Layer 5 of a small transformer language model trained on English Wikipedia (8 layers, counted from 0, width 128).
A neuron adds its activation times its output weights to the MLP's output. To switch it off is to set its activation to zero at one token and run the rest of the model.
A neuron's activation on a vector x is GELU(weights . x), where the dot is the dot product.

Input weights of the MLP neurons that the questions are about. A number n stands for (n - 500) times 0.0012.
n48: 659 617 540 410 348 503 476 584 517 469 467 294 549 465 424 519 637 381 391 246 386 336 741 664 577 489 549 400 476 574 535 517 685 490 560 500 751 361 589 439 434 588 474 585 483 743 288 577 408 456 408 550 481 341 574 575 527 553 293 537 564 444 391 544 751 613 632 561 482 590 605 399 383 550 547 647 349 368 409 463 641 444 429 325 363 487 317 486 434 585 789 610 452 506 519 442 544 576 490 523 493 825 490 487 479 636 432 681 542 349 213 415 275 396 467 524 500 527 490 465 418 559 685 572 573 393 510 493
n105: 355 455 509 682 642 430 386 491 614 402 518 587 547 675 627 412 490 541 470 443 422 462 429 503 364 316 478 521 512 572 352 347 659 488 538 361 338 535 588 624 465 254 362 500 453 336 464 563 552 624 551 497 425 549 594 491 548 612 572 533 451 384 441 494 556 645 581 368 566 545 481 380 283 533 527 564 563 426 628 416 475 639 475 521 619 318 539 400 694 636 500 497 649 322 434 512 398 793 451 536 471 438 556 427 619 385 567 567 379 413 531 593 448 664 470 638 571 545 673 434 589 509 514 378 608 557 345 393
n116: 460 383 682 455 643 500 742 494 503 450 701 406 550 494 488 517 445 346 576 515 554 391 362 591 461 461 575 634 488 569 522 363 576 689 309 688 497 583 773 396 578 567 382 457 574 601 473 521 534 314 604 479 544 413 735 387 521 406 637 524 621 447 447 476 534 482 503 564 535 610 607 599 524 362 440 436 382 378 421 482 494 631 557 515 463 611 212 577 559 524 414 513 596 420 485 476 464 332 555 241 562 475 560 553 399 381 381 337 483 403 640 412 534 623 521 482 539 247 580 455 426 435 442 512 491 452 458 551
n198: 688 245 506 620 600 540 631 381 365 559 679 533 441 525 665 350 657 626 540 601 549 417 525 583 382 421 525 494 472 463 474 443 534 319 371 516 566 566 568 541 563 399 452 571 371 435 515 457 790 648 663 379 594 500 676 571 509 430 591 389 456 225 578 430 497 503 503 356 560 552 500 400 500 536 425 441 473 446 659 397 453 522 529 357 568 541 567 543 541 592 509 474 602 575 617 571 540 528 633 573 355 572 406 330 344 681 358 429 409 543 544 429 337 542 237 406 419 389 524 584 578 381 564 494 447 637 446 420
n202: 444 572 358 605 522 641 533 355 271 474 518 602 560 593 432 455 793 482 592 482 471 720 357 642 475 586 398 636 611 507 519 539 245 452 471 573 243 304 389 430 593 362 610 511 496 393 507 395 456 434 426 486 423 537 557 640 366 591 570 551 448 620 604 333 466 619 540 624 329 407 674 330 504 431 514 699 704 154 363 678 675 256 715 460 271 577 591 378 384 643 537 615 577 428 524 595 354 571 692 634 465 564 284 532 470 445 540 371 685 515 500 444 570 431 648 391 273 302 496 354 515 627 423 750 504 478 551 619
n225: 714 387 259 631 432 510 481 481 554 742 699 372 390 495 733 549 829 597 529 695 11 412 686 362 622 556 754 290 447 415 431 607 472 500 551 415 634 407 519 405 435 420 246 299 770 370 472 731 639 419 304 251 486 355 703 591 832 328 382 633 288 482 625 547 554 519 669 372 525 364 417 765 865 730 519 213 500 412 525 566 606 622 390 462 548 527 386 447 180 400 500 608 437 713 550 429 547 529 586 514 674 578 201 232 500 381 438 615 609 707 176 514 366 350 182 406 626 357 486 784 476 398 822 308 461 411 589 395
n328: 500 297 478 784 848 485 635 438 534 429 439 556 429 377 478 465 656 457 614 511 500 450 459 450 345 531 711 597 401 565 462 450 689 589 457 519 514 564 504 441 482 365 614 467 245 315 485 369 744 515 445 583 744 541 324 482 478 360 378 650 427 422 411 601 383 680 484 613 504 523 409 510 367 554 504 504 358 372 288 398 507 459 512 628 589 384 577 541 560 577 362 749 364 411 500 573 694 358 529 543 712 541 385 518 599 720 504 652 430 515 604 500 338 739 518 351 471 731 475 281 218 268 658 426 500 587 692 266
n425: 304 343 372 793 658 541 636 339 813 684 453 766 828 444 666 392 276 644 382 463 540 489 420 450 275 464 383 471 459 401 412 403 566 713 468 481 446 597 437 616 323 383 457 330 579 374 496 431 738 404 474 405 370 481 550 671 576 412 623 507 510 486 669 504 511 420 385 452 637 320 534 486 663 406 341 437 533 504 572 467 552 288 566 573 686 433 529 415 575 459 433 385 433 390 391 326 585 609 504 485 550 602 743 450 500 585 330 638 405 562 609 401 433 336 478 650 464 316 651 508 377 387 412 564 564 825 533 542

Output weights of the MLP neurons that the questions are about. A number n stands for (n - 500) times 0.00034.
n48: 484 560 525 444 627 531 380 625 429 342 508 577 394 623 597 478 497 458 320 508 480 460 631 559 372 387 589 497 398 442 588 475 457 576 636 729 569 558 462 380 521 484 415 423 546 624 560 511 475 616 563 574 377 430 339 579 537 435 354 516 547 612 393 542 586 631 632 492 557 500 356 571 532 461 599 419 484 596 417 606 474 350 799 505 581 569 713 418 492 485 539 542 564 561 577 464 472 644 553 462 483 543 438 349 418 429 511 376 397 497 367 681 509 519 460 443 512 537 297 531 521 562 625 450 415 505 435 526
n105: 565 542 525 443 416 647 427 528 448 657 395 333 596 476 621 445 617 457 510 368 468 680 366 521 416 394 538 588 695 519 577 312 376 470 534 441 308 236 534 449 460 543 568 421 450 714 450 428 540 455 581 376 505 466 448 528 570 364 581 473 436 580 521 526 505 464 553 529 516 604 336 570 547 511 461 525 620 634 541 533 446 434 470 472 570 534 517 457 477 445 386 408 648 612 481 523 395 650 612 608 329 514 603 471 400 369 541 475 660 472 759 436 430 654 590 469 389 476 357 587 532 431 657 588 455 479 416 626
n116: 481 567 526 454 546 532 517 643 518 333 351 703 479 530 511 706 475 490 593 503 609 497 486 703 486 474 477 566 423 471 468 431 302 357 477 382 554 636 602 494 343 508 620 518 548 334 489 430 471 500 438 491 468 549 494 535 334 585 404 586 560 392 438 650 545 387 276 572 552 600 497 410 730 631 568 516 439 492 467 446 524 455 533 534 439 497 413 522 503 326 494 596 590 600 337 500 705 646 479 500 535 411 396 408 593 429 511 494 300 529 572 690 518 651 620 340 676 467 536 506 566 506 393 563 557 460 427 396
n198: 611 558 429 389 441 664 429 524 444 481 621 568 456 413 711 274 545 310 596 510 458 619 653 548 588 459 426 243 520 486 558 545 421 503 417 509 575 510 575 616 207 536 653 564 449 548 469 755 597 503 263 279 611 476 475 395 350 669 354 519 459 477 513 521 563 372 544 739 691 440 723 402 589 742 524 478 702 420 285 402 380 490 344 544 503 680 500 559 448 450 286 465 443 553 520 481 529 582 531 544 436 333 439 771 426 570 601 436 475 350 575 542 383 566 466 358 518 603 695 521 497 521 704 425 599 446 640 358
n202: 589 329 555 537 631 259 739 518 773 531 641 567 646 445 444 399 452 264 445 359 599 199 647 510 635 406 656 459 463 516 517 265 488 420 664 480 655 578 300 429 486 677 462 645 507 600 445 413 571 548 606 555 551 357 428 716 606 504 511 413 482 287 619 414 693 489 533 294 479 457 254 558 531 538 655 447 478 568 546 627 402 745 500 482 664 537 543 383 492 524 388 365 221 514 561 667 400 450 449 402 880 287 489 388 628 485 574 500 476 556 415 617 477 443 507 565 794 631 358 271 603 383 474 443 348 580 538 515
n225: 777 808 337 237 440 392 730 391 302 709 609 683 535 567 379 693 637 552 564 523 277 486 903 405 467 474 643 152 582 362 586 374 500 566 490 557 827 445 615 428 273 601 599 341 591 423 246 544 525 234 495 394 419 348 713 537 670 366 564 473 26 445 610 801 584 438 434 661 454 523 313 510 761 414 529 579 591 430 560 396 133 383 597 387 460 558 533 408 456 291 442 441 713 917 481 344 356 354 345 654 602 481 211 409 576 227 505 479 644 476 705 643 405 333 693 859 439 560 445 784 468 220 554 619 375 505 569 520
n328: 631 560 503 361 394 343 444 507 466 500 375 453 675 415 580 611 500 482 550 529 517 539 620 456 569 573 248 172 533 461 415 554 626 612 594 448 283 522 629 394 579 366 410 500 563 720 533 544 350 538 467 387 484 585 565 489 449 390 486 405 400 516 370 409 567 530 549 629 414 396 794 398 441 516 493 668 445 266 424 500 494 419 447 677 472 443 291 548 589 629 547 415 230 712 293 358 565 618 426 607 591 647 546 456 526 366 462 584 453 567 730 390 517 625 470 328 571 654 507 528 407 674 446 570 610 300 476 552
n425: 554 506 536 570 270 342 281 581 507 332 529 589 424 626 379 843 637 417 654 601 588 558 368 503 441 328 601 427 394 572 488 570 542 422 463 437 559 248 436 444 403 462 420 561 673 582 405 551 537 565 343 599 488 587 680 489 582 439 574 653 533 325 528 547 455 728 490 386 428 593 419 279 559 457 559 337 508 394 329 614 610 436 507 484 397 490 510 516 338 543 547 591 514 558 615 503 374 600 530 635 336 442 435 522 366 266 601 583 605 652 542 585 483 560 446 500 629 476 401 445 626 611 660 811 418 426 557 401

Each question names a token from some text and the token that comes next. It shows the vector x that enters the MLP there. A number n stands for (n - 500) times 0.011.

Then comes g, the gradient of the next token's log-probability with respect to the MLP's output, scaled to length 1. A neuron's effect is roughly proportional to its activation times (output weights . g). A number n stands for (n - 500) times 0.00073.

" s", then "isters"
x: 509 681 539 411 459 412 424 584 508 396 362 612 416 501 639 507 449 572 449 559 460 500 428 370 538 587 536 492 344 444 499 464 404 570 490 508 491 533 623 581 369 659 590 510 557 484 513 572 638 477 550 518 420 521 554 406 428 545 503 450 523 444 533 580 469 574 492 569 566 491 740 507 384 596 503 503 488 450 527 410 445 527 514 559 491 482 540 545 519 551 327 384 281 520 429 446 464 690 569 509 361 399 561 583 497 472 485 500 337 518 685 354 619 623 549 441 134 528 571 544 457 447 596 502 552 404 601 461
g: 374 273 550 579 533 513 349 438 560 593 506 434 673 459 641 391 633 420 497 606 414 676 414 399 293 465 521 415 655 468 620 325 425 554 417 549 581 613 655 451 642 718 436 529 502 683 517 232 572 254 423 511 447 696 540 470 539 561 328 536 638 237 444 298 433 382 430 464 370 513 556 594 456 622 452 701 441 472 465 533 430 581 323 299 639 568 640 416 884 422 603 470 589 603 599 576 404 260 605 494 434 529 781 495 462 621 654 525 453 671 508 314 467 527 653 260 526 650 560 412 578 334 588 418 459 435 459 255
Switching off which neuron hurts the next token most? n105

" \"", then "New"
x: 465 543 503 418 519 393 483 609 501 509 411 415 425 428 538 519 494 649 434 583 540 529 551 494 439 637 513 405 417 571 574 522 435 487 528 588 562 569 553 590 506 547 531 470 498 558 455 483 581 466 563 567 367 389 549 466 488 547 402 436 471 661 532 654 528 576 529 583 566 567 528 441 413 592 447 453 506 356 643 325 516 538 409 697 490 498 579 537 349 485 381 358 407 521 338 492 510 623 563 578 351 534 445 486 455 396 509 486 276 571 672 352 577 662 444 442 217 446 405 568 479 403 674 534 613 467 672 441
g: 617 460 546 288 728 514 497 422 714 497 440 363 386 196 663 587 492 605 553 516 526 486 534 409 613 585 348 418 423 568 211 589 429 594 612 477 363 659 431 469 685 554 358 529 540 672 359 398 605 466 612 340 555 588 275 239 607 726 493 503 505 326 557 519 447 344 506 457 606 484 494 589 664 483 593 432 743 313 254 544 507 538 380 425 384 578 509 500 213 567 682 716 655 513 402 535 450 599 687 758 538 504 619 368 385 417 486 724 400 609 554 511 386 524 427 475 643 426 488 531 532 486 362 331 486 252 557 588
Switching off which neuron hurts the next token most? n328

"al", then "id"
x: 565 453 653 518 458 521 495 585 445 438 356 568 473 456 529 455 329 705 356 543 520 550 654 411 319 519 587 391 280 617 561 500 641 505 402 555 537 500 496 502 409 641 588 616 506 715 448 475 599 566 530 441 442 640 454 456 437 519 372 447 624 569 439 602 562 439 480 478 522 534 546 526 420 524 372 491 399 398 497 385 516 515 383 657 485 522 565 490 546 541 475 415 464 564 495 497 477 493 438 639 344 589 509 464 598 439 562 435 570 612 483 396 567 537 575 336 286 519 531 636 296 452 653 593 504 454 413 439
g: 432 694 747 410 346 501 418 312 380 542 503 531 356 671 528 449 448 435 526 578 503 441 476 580 488 518 679 436 705 621 566 420 662 689 608 497 573 376 751 554 283 611 678 714 790 379 341 433 472 349 632 368 502 548 595 324 561 451 577 603 327 446 514 334 479 269 390 489 483 520 456 481 411 645 272 300 450 683 564 700 653 490 592 583 566 599 313 447 474 438 410 454 561 433 441 493 340 535 296 480 314 510 497 518 620 531 589 484 408 305 576 422 669 292 660 634 600 707 719 360 499 365 431 466 586 339 359 568
Switching off which neuron hurts the next token most? n198

".", then " In"
x: 509 489 504 397 454 493 425 476 368 411 419 525 465 499 491 673 570 508 441 622 475 557 606 477 513 462 521 320 487 473 604 569 403 547 477 470 703 472 583 592 467 546 589 530 570 529 504 628 646 474 449 531 419 560 477 366 439 475 443 511 405 554 482 621 485 563 669 513 430 560 603 622 458 564 396 548 573 375 450 254 420 508 437 666 607 518 507 545 425 485 362 278 466 597 454 434 428 683 489 642 442 375 495 526 477 367 449 612 399 550 617 491 508 618 468 367 270 454 461 562 469 392 632 630 515 541 619 372
g: 592 384 419 452 322 491 596 537 397 617 435 629 640 280 524 454 759 492 288 587 451 630 389 653 471 330 469 457 621 308 501 577 338 793 443 419 623 702 656 492 407 630 454 621 557 560 390 369 618 576 596 375 524 362 380 440 654 629 734 411 306 417 291 583 541 520 474 549 665 517 382 571 662 603 544 492 348 311 502 557 426 458 309 477 530 537 610 599 613 327 623 508 578 578 418 545 455 328 444 448 357 492 713 466 572 167 454 567 577 453 469 616 537 638 660 457 434 602 281 563 717 441 274 410 381 609 298 646
Switching off which neuron hurts the next token most? n225

".", then " Te"
x: 516 463 460 444 488 456 509 426 386 400 467 551 467 523 459 693 559 567 496 651 498 588 605 404 502 445 500 388 517 416 597 565 422 558 491 459 600 423 603 576 460 562 618 577 535 595 525 632 625 403 413 601 417 577 469 361 422 525 461 515 437 610 440 599 522 549 645 503 354 573 587 575 510 548 347 485 556 401 434 299 395 548 402 651 612 493 518 617 409 408 404 276 418 614 476 421 431 658 574 638 418 320 428 542 534 359 526 486 447 553 663 523 479 647 431 432 277 424 511 540 471 437 575 505 565 554 559 401
g: 354 698 434 518 442 570 670 352 707 697 320 783 488 485 438 596 591 500 482 647 555 449 484 553 492 495 532 560 193 682 479 574 724 512 567 659 355 413 549 425 472 394 482 614 587 458 283 314 579 262 564 354 553 543 286 471 463 430 485 249 599 307 628 312 571 651 572 400 570 622 444 329 621 602 476 613 592 571 527 383 559 656 615 516 621 282 550 353 451 721 632 386 417 527 241 427 266 492 404 346 580 381 686 637 589 524 417 572 526 529 489 396 476 545 585 735 387 487 282 555 468 453 552 399 361 627 502 541
Switching off which neuron hurts the next token most? n225

"ation", then ":"
x: 591 682 680 369 364 473 503 581 305 364 407 571 464 471 379 554 457 520 432 651 450 456 493 523 441 418 515 442 345 583 559 604 480 419 468 550 611 401 447 491 583 547 595 614 435 683 472 508 624 541 554 553 333 607 658 314 430 450 330 559 478 695 484 490 540 443 462 621 479 340 550 432 495 546 472 562 485 501 489 355 604 388 444 584 550 544 460 545 414 518 455 519 440 596 480 414 463 684 510 668 330 486 560 582 482 501 402 571 422 488 652 476 489 635 534 388 384 498 459 518 369 392 675 515 465 552 571 504
g: 476 343 668 455 404 609 491 484 458 218 391 439 545 609 526 415 425 523 538 417 639 254 558 526 560 590 494 356 310 546 658 600 481 345 659 543 441 499 413 611 589 464 542 470 455 505 480 564 504 384 429 472 471 736 297 356 391 530 384 547 624 394 731 525 541 339 518 729 457 645 618 329 355 433 513 536 496 436 482 437 449 488 570 532 485 723 395 691 506 388 530 476 545 430 139 505 472 457 318 546 583 592 485 665 580 680 570 494 331 320 558 501 362 807 710 427 561 723 582 405 237 531 416 563 864 654 330 602
Which neuron, switched off, raises the next token's probability most? n48

"oun", then "mp"
x: 467 465 598 456 393 425 463 493 526 486 426 569 419 501 536 503 445 602 643 687 346 534 429 519 326 447 457 425 511 621 573 642 270 402 492 619 463 504 545 450 494 477 665 657 503 640 413 593 591 424 442 578 427 643 617 227 552 416 529 458 513 728 556 414 506 550 585 494 432 614 559 432 538 574 319 523 432 530 523 409 430 529 423 551 456 479 461 583 472 503 306 425 411 461 529 655 453 588 441 642 515 313 603 602 497 481 488 477 430 420 565 432 686 566 537 427 324 451 566 451 473 497 621 630 496 454 483 480
g: 355 218 488 654 697 493 546 332 459 584 657 442 529 600 736 486 764 497 668 412 520 502 431 485 308 464 433 624 526 666 561 380 550 482 438 504 565 415 697 389 529 348 310 606 565 262 381 316 611 488 487 577 711 355 552 396 594 373 701 419 585 587 398 307 612 689 605 162 483 550 591 497 701 370 585 562 489 602 693 452 574 456 545 474 625 521 607 504 584 482 651 487 628 264 632 571 336 368 429 438 643 409 465 398 492 440 349 534 638 449 326 474 462 458 346 582 520 542 367 267 417 755 452 632 375 584 422 371
Which neuron, switched off, raises the next token's probability most? n116

" Gary", then " Al"
x: 504 582 526 453 422 439 547 479 533 600 477 496 721 542 532 590 393 682 478 570 472 570 549 467 394 514 362 258 481 529 557 538 381 524 506 588 444 586 547 531 512 476 570 596 490 645 472 533 588 458 409 523 455 518 506 347 482 560 401 466 459 576 521 522 459 659 616 535 504 702 686 547 507 520 370 476 510 478 582 356 498 499 562 558 507 469 556 471 397 533 352 464 350 493 349 439 542 663 534 566 232 403 502 570 417 478 423 451 351 448 582 330 454 602 600 434 248 421 621 555 480 513 497 541 620 544 585 411
g: 409 469 268 643 461 497 513 283 212 446 661 423 496 679 391 626 602 779 532 580 555 599 222 561 437 528 167 358 711 403 581 495 765 694 538 385 540 618 533 538 401 500 340 509 570 244 398 500 615 508 476 478 576 182 390 436 480 392 629 378 526 579 347 542 655 629 502 407 497 510 561 367 758 444 484 608 629 381 522 512 528 513 564 510 489 653 487 520 585 687 544 292 688 487 491 312 435 491 452 247 552 631 374 507 541 355 467 591 378 442 434 603 505 534 545 501 526 443 613 564 634 652 452 643 287 398 647 552
Switching off which neuron hurts the next token most? n425

"at", then "ically"
x: 461 524 568 571 528 549 493 411 445 390 446 613 395 477 447 514 349 652 465 632 443 538 504 477 488 527 513 457 310 581 572 557 544 430 489 494 583 486 608 421 453 420 512 663 508 594 425 548 472 619 442 485 456 717 604 378 524 418 424 556 546 606 553 526 544 445 447 464 483 471 614 516 378 548 276 527 529 592 552 339 537 513 383 630 472 555 486 582 474 580 391 258 476 568 588 496 548 515 522 649 347 552 584 568 525 429 484 471 404 486 639 475 602 519 388 387 255 460 533 676 445 382 728 478 494 377 423 554
g: 555 714 451 655 441 565 425 430 441 332 548 269 396 477 340 568 464 378 473 423 385 597 515 417 366 347 556 351 450 411 603 704 388 580 434 463 654 670 349 574 389 463 647 710 428 585 473 516 623 375 414 347 606 332 683 646 499 572 477 631 575 329 607 511 550 330 331 604 436 552 656 478 725 402 337 475 667 618 627 300 532 348 429 495 529 424 522 596 353 427 653 412 574 550 594 529 643 352 312 404 626 470 688 442 469 660 589 579 781 385 793 431 580 573 722 424 559 559 609 534 445 455 250 415 268 594 456 279
Switching off which neuron hurts the next token most? n198

"in", then " Anderson"
x: 485 432 538 537 458 440 440 486 548 515 547 584 620 380 394 455 316 723 475 479 462 500 506 403 384 636 517 352 467 521 630 600 473 323 485 560 484 618 633 504 605 691 568 664 437 650 424 518 496 362 430 565 419 493 548 353 528 570 511 474 575 577 582 424 606 455 530 366 509 623 584 527 512 475 400 372 426 518 475 320 502 540 420 597 546 549 518 392 361 511 369 498 426 569 632 465 441 494 468 635 309 388 532 497 502 489 544 547 458 491 671 354 545 667 636 473 324 430 518 534 480 514 493 636 562 363 506 567
g: 735 573 415 579 593 391 520 392 380 530 603 404 768 429 157 599 572 361 441 372 586 847 425 451 319 520 348 384 625 556 555 666 673 535 450 343 419 528 467 512 496 441 491 479 468 528 191 438 658 382 599 595 587 386 557 622 353 527 594 525 627 660 446 619 659 513 523 572 487 487 591 447 700 364 338 635 617 539 590 518 431 261 563 369 537 458 503 630 390 502 317 376 546 221 708 609 529 726 443 339 622 594 322 396 559 482 523 485 432 360 422 444 434 343 437 604 486 661 626 458 522 531 385 723 248 513 557 500
Which neuron, switched off, raises the next token's probability most? n116

" Dar", then "rell"
x: 443 509 492 389 423 355 570 536 514 485 455 499 603 429 603 600 376 611 446 600 583 535 509 504 372 506 510 317 423 491 577 532 433 496 458 636 531 500 428 493 491 507 580 518 518 610 441 579 533 396 411 618 536 434 486 374 450 478 428 410 400 509 479 414 513 486 552 626 422 659 694 623 446 530 454 521 351 406 577 378 491 535 494 618 497 573 528 491 413 494 270 462 327 521 483 562 577 609 552 561 350 482 442 556 426 497 507 440 434 593 637 289 568 638 525 499 234 505 576 614 481 534 524 715 733 558 542 481
g: 641 439 717 298 392 451 404 322 637 561 427 714 493 569 781 300 571 459 474 559 667 457 462 615 396 528 619 449 429 677 218 554 610 272 566 428 553 505 545 380 394 399 367 490 467 851 259 658 479 734 343 576 588 544 408 549 472 505 541 491 340 342 588 520 616 101 480 574 559 552 401 480 496 507 668 405 576 747 531 546 414 598 453 435 494 492 472 404 388 411 311 416 619 558 436 505 624 667 460 634 581 404 608 408 367 602 380 542 337 606 600 604 409 516 351 571 594 469 498 569 640 524 559 410 438 615 212 516
Switching off which neuron hurts the next token most? n116

"s", then " Kingdom"
x: 510 643 584 394 448 504 518 501 395 512 452 730 395 496 409 563 470 639 495 703 447 557 569 421 388 555 453 531 378 530 440 556 459 555 521 599 430 387 556 566 470 627 624 516 364 637 451 608 504 556 447 634 489 503 717 330 438 531 394 498 562 601 583 543 395 527 457 509 373 533 538 416 410 549 476 403 537 468 455 613 664 489 385 578 479 519 538 531 426 386 367 415 448 570 509 507 437 638 510 607 300 399 489 520 552 456 516 424 405 456 634 411 682 580 400 516 270 513 490 449 502 406 574 662 500 435 500 348
g: 475 399 630 472 483 676 562 370 620 564 585 396 457 331 455 533 552 422 752 509 296 558 552 563 199 544 436 140 700 294 593 531 471 617 525 681 363 617 401 310 583 561 411 639 459 599 480 25 383 405 599 602 361 535 653 323 546 425 450 488 350 486 594 559 532 473 498 444 564 473 486 715 316 710 598 593 479 537 548 625 532 392 461 440 431 458 516 619 403 617 581 577 362 606 317 612 461 504 318 528 329 481 527 355 641 446 537 389 594 573 523 458 404 596 320 755 632 688 474 575 659 555 363 477 556 650 428 541
Switching off which neuron hurts the next token most? n202

" T", then "ext"
x: 468 562 492 404 411 445 651 567 558 393 584 497 450 366 579 508 443 604 491 569 496 467 470 415 441 577 489 385 333 427 415 602 366 531 568 640 599 469 526 487 592 463 606 570 468 756 637 480 492 409 337 621 398 458 565 397 508 649 497 456 472 574 501 500 476 615 485 584 463 604 548 541 302 587 457 372 516 311 563 481 469 566 565 672 405 511 501 488 571 487 396 403 343 454 485 463 422 632 580 577 291 515 527 606 455 469 574 516 373 590 573 422 550 589 468 481 251 452 634 533 620 538 472 387 576 473 606 499
g: 709 302 548 361 768 461 537 528 423 510 411 523 356 384 399 565 653 550 426 451 392 451 581 427 588 540 464 484 628 537 485 602 366 450 676 390 501 561 704 520 779 289 407 344 564 545 683 405 466 517 487 384 568 383 218 573 449 412 438 681 671 495 414 681 617 507 570 416 723 400 383 500 381 535 513 571 319 450 693 410 502 212 583 596 448 561 623 468 493 647 488 610 449 676 374 519 696 672 590 477 681 545 603 519 251 515 358 341 324 407 538 475 466 841 332 404 644 362 468 452 292 604 655 489 511 378 416 394
Switching off which neuron hurts the next token most? n116

"nel", then "le"
x: 461 787 570 437 477 411 614 629 431 499 389 617 487 610 424 540 523 627 444 626 412 459 487 487 371 552 440 286 440 445 567 535 397 422 489 523 443 486 570 552 461 574 556 634 406 722 491 509 541 562 490 619 440 469 604 345 526 408 389 452 558 491 480 366 478 470 533 620 472 576 581 466 440 559 626 446 534 476 464 342 541 407 566 597 519 447 522 542 314 555 351 457 390 427 569 513 555 516 541 654 372 573 432 491 508 597 541 509 374 432 597 316 588 547 713 393 265 506 545 539 464 547 596 538 492 346 520 577
g: 286 720 593 399 611 393 389 514 370 553 397 532 583 644 550 403 427 515 350 397 607 507 442 229 226 575 461 570 591 801 337 582 532 499 484 464 505 600 566 227 328 515 419 596 498 547 507 392 440 560 400 448 587 221 400 606 384 499 730 449 439 569 672 443 512 784 261 547 526 645 536 589 380 322 517 381 331 518 504 541 516 789 671 527 432 626 588 606 534 674 394 406 352 522 281 467 533 383 572 556 507 494 511 543 542 598 410 152 562 565 378 599 646 669 527 368 444 469 571 592 598 583 483 546 530 499 436 777
Switching off which neuron hurts the next token most? n48

" A", then "j"
x: 483 573 511 409 352 445 565 525 556 482 454 523 510 428 590 586 420 571 428 642 461 491 394 507 418 639 464 475 530 545 545 492 311 488 554 600 586 495 562 455 519 549 678 579 471 505 393 624 456 495 420 641 306 464 583 325 564 591 453 487 390 616 593 530 418 649 689 545 445 491 632 452 300 625 426 456 465 432 521 337 524 425 552 603 474 528 500 505 407 534 415 493 289 578 449 533 439 529 388 711 339 451 535 480 339 501 474 490 327 558 570 468 572 575 548 423 344 547 619 559 504 501 569 617 653 404 534 472
g: 508 472 481 530 520 553 635 449 427 410 565 544 689 464 600 481 714 419 470 566 439 442 478 483 337 674 512 727 587 376 426 197 566 687 545 532 563 493 651 442 533 418 359 497 504 97 248 284 583 542 536 601 555 324 537 497 661 584 615 403 401 422 452 470 627 635 553 267 462 333 615 488 551 471 703 425 620 322 740 509 542 384 598 488 509 468 566 472 552 489 643 508 425 328 588 568 334 335 484 409 621 686 602 325 277 417 552 438 317 510 216 450 503 505 250 683 699 549 618 608 614 681 541 500 513 657 537 344
Switching off which neuron hurts the next token most? n202

" he", then "s"
x: 359 540 462 556 447 411 400 532 596 459 343 493 519 537 569 570 395 580 445 500 633 567 532 622 539 454 512 513 334 587 606 510 527 440 508 558 520 534 638 569 453 525 539 503 515 651 468 518 509 405 519 546 403 526 572 428 550 528 511 500 528 595 486 546 579 594 577 512 371 584 716 536 476 557 441 357 499 509 604 276 396 474 429 544 696 516 449 658 400 424 447 444 338 447 500 442 387 527 449 555 319 405 545 613 474 441 492 438 493 593 645 511 589 684 570 454 229 377 489 476 404 369 613 582 561 379 552 321
g: 588 570 390 314 581 255 641 466 305 477 479 585 449 505 562 316 445 389 444 565 535 527 546 575 522 499 487 576 492 582 484 617 147 477 398 488 538 556 499 645 490 424 658 559 629 510 506 590 606 251 520 365 733 205 557 420 483 294 531 497 551 637 459 384 353 492 444 706 461 717 325 456 329 279 387 614 396 779 533 470 635 740 625 444 441 495 591 592 632 542 557 481 465 547 405 578 570 426 766 440 634 636 372 499 576 638 616 439 541 570 535 449 843 543 502 288 352 436 427 471 298 397 627 494 260 429 411 632
Which neuron, switched off, raises the next token's probability most? n425

" word", then "."
x: 609 398 580 443 471 477 426 562 382 444 471 500 389 545 461 476 428 658 504 559 488 500 404 361 459 523 579 417 369 558 470 612 426 569 578 621 506 509 603 566 519 509 701 542 468 375 546 527 588 486 540 635 363 627 593 431 401 545 458 538 502 595 452 537 494 570 396 577 512 561 564 484 517 635 334 348 511 453 669 336 497 446 450 682 496 568 429 473 498 563 461 440 426 617 316 502 559 494 554 666 317 412 486 477 514 466 508 574 387 604 649 428 511 459 507 417 212 428 486 450 358 392 609 627 677 486 571 516
g: 570 613 524 426 485 514 362 565 538 411 363 521 517 610 463 436 467 390 447 696 326 347 506 541 545 466 559 457 99 467 442 551 511 341 564 396 303 417 477 446 571 340 531 439 397 540 701 854 284 679 327 334 451 641 620 504 518 377 581 485 625 439 673 633 580 291 417 762 273 686 543 676 483 525 492 663 452 509 362 574 504 567 387 403 666 578 637 662 334 417 419 565 300 538 434 470 492 768 608 742 549 537 485 502 633 445 458 516 510 526 416 431 781 563 637 361 530 651 451 404 433 396 499 224 578 478 503 498
Switching off which neuron hurts the next token most? n328

"hes", then " into"
x: 621 625 702 455 416 432 593 521 514 503 384 582 450 505 435 568 478 630 482 617 385 547 575 569 501 416 525 437 397 471 609 484 515 445 371 534 655 473 523 459 452 592 672 626 435 546 462 587 534 482 470 558 457 575 627 525 496 496 388 440 574 659 615 550 561 460 494 584 408 524 642 474 396 557 457 562 497 424 481 412 478 447 455 525 509 424 340 608 462 541 517 425 431 454 587 585 462 631 385 495 315 407 466 557 426 511 482 589 415 447 507 412 675 479 547 401 193 503 524 530 307 342 539 661 525 339 654 361
g: 517 670 633 275 714 614 454 433 382 564 295 530 462 383 318 414 534 387 483 721 466 689 502 644 105 731 602 703 415 293 428 314 420 537 569 388 511 514 526 611 366 375 602 571 264 524 549 550 548 641 692 440 514 359 408 559 357 347 533 688 769 325 447 620 648 541 603 699 476 610 605 274 499 488 392 653 573 694 525 608 403 483 495 538 361 503 493 446 688 566 498 585 523 591 548 550 459 508 628 165 583 473 449 520 592 423 440 515 330 346 406 452 564 608 496 585 430 506 325 392 445 381 573 441 628 479 392 509
Switching off which neuron hurts the next token most? n48

"-", then " R"
x: 469 591 569 427 498 452 511 489 490 431 394 632 519 396 554 583 471 638 438 599 576 513 505 520 435 519 462 369 408 478 583 463 356 506 507 596 468 553 619 606 503 516 623 509 541 567 470 394 549 451 548 578 515 501 440 243 603 503 382 400 393 536 467 505 561 547 547 489 571 614 551 470 484 518 431 515 577 398 476 202 486 485 470 628 542 492 595 469 415 498 443 405 327 485 444 436 532 659 423 676 451 458 635 531 504 388 372 563 409 489 620 478 565 771 568 389 267 515 577 617 434 400 565 640 557 463 521 461
g: 655 474 771 570 452 572 261 466 655 642 427 199 547 590 504 281 621 588 531 452 467 377 550 496 452 740 345 456 356 507 345 761 426 378 578 422 342 484 436 631 493 405 555 435 480 543 696 503 285 556 522 691 206 471 521 466 585 355 625 381 362 545 594 288 589 514 440 586 415 640 489 451 220 693 287 647 605 508 557 568 499 433 512 341 552 414 571 632 374 594 424 570 459 608 397 600 380 709 570 365 521 352 499 537 505 668 663 500 721 698 494 242 531 567 613 495 554 426 463 350 556 443 348 458 677 422 524 587
Switching off which neuron hurts the next token most? n328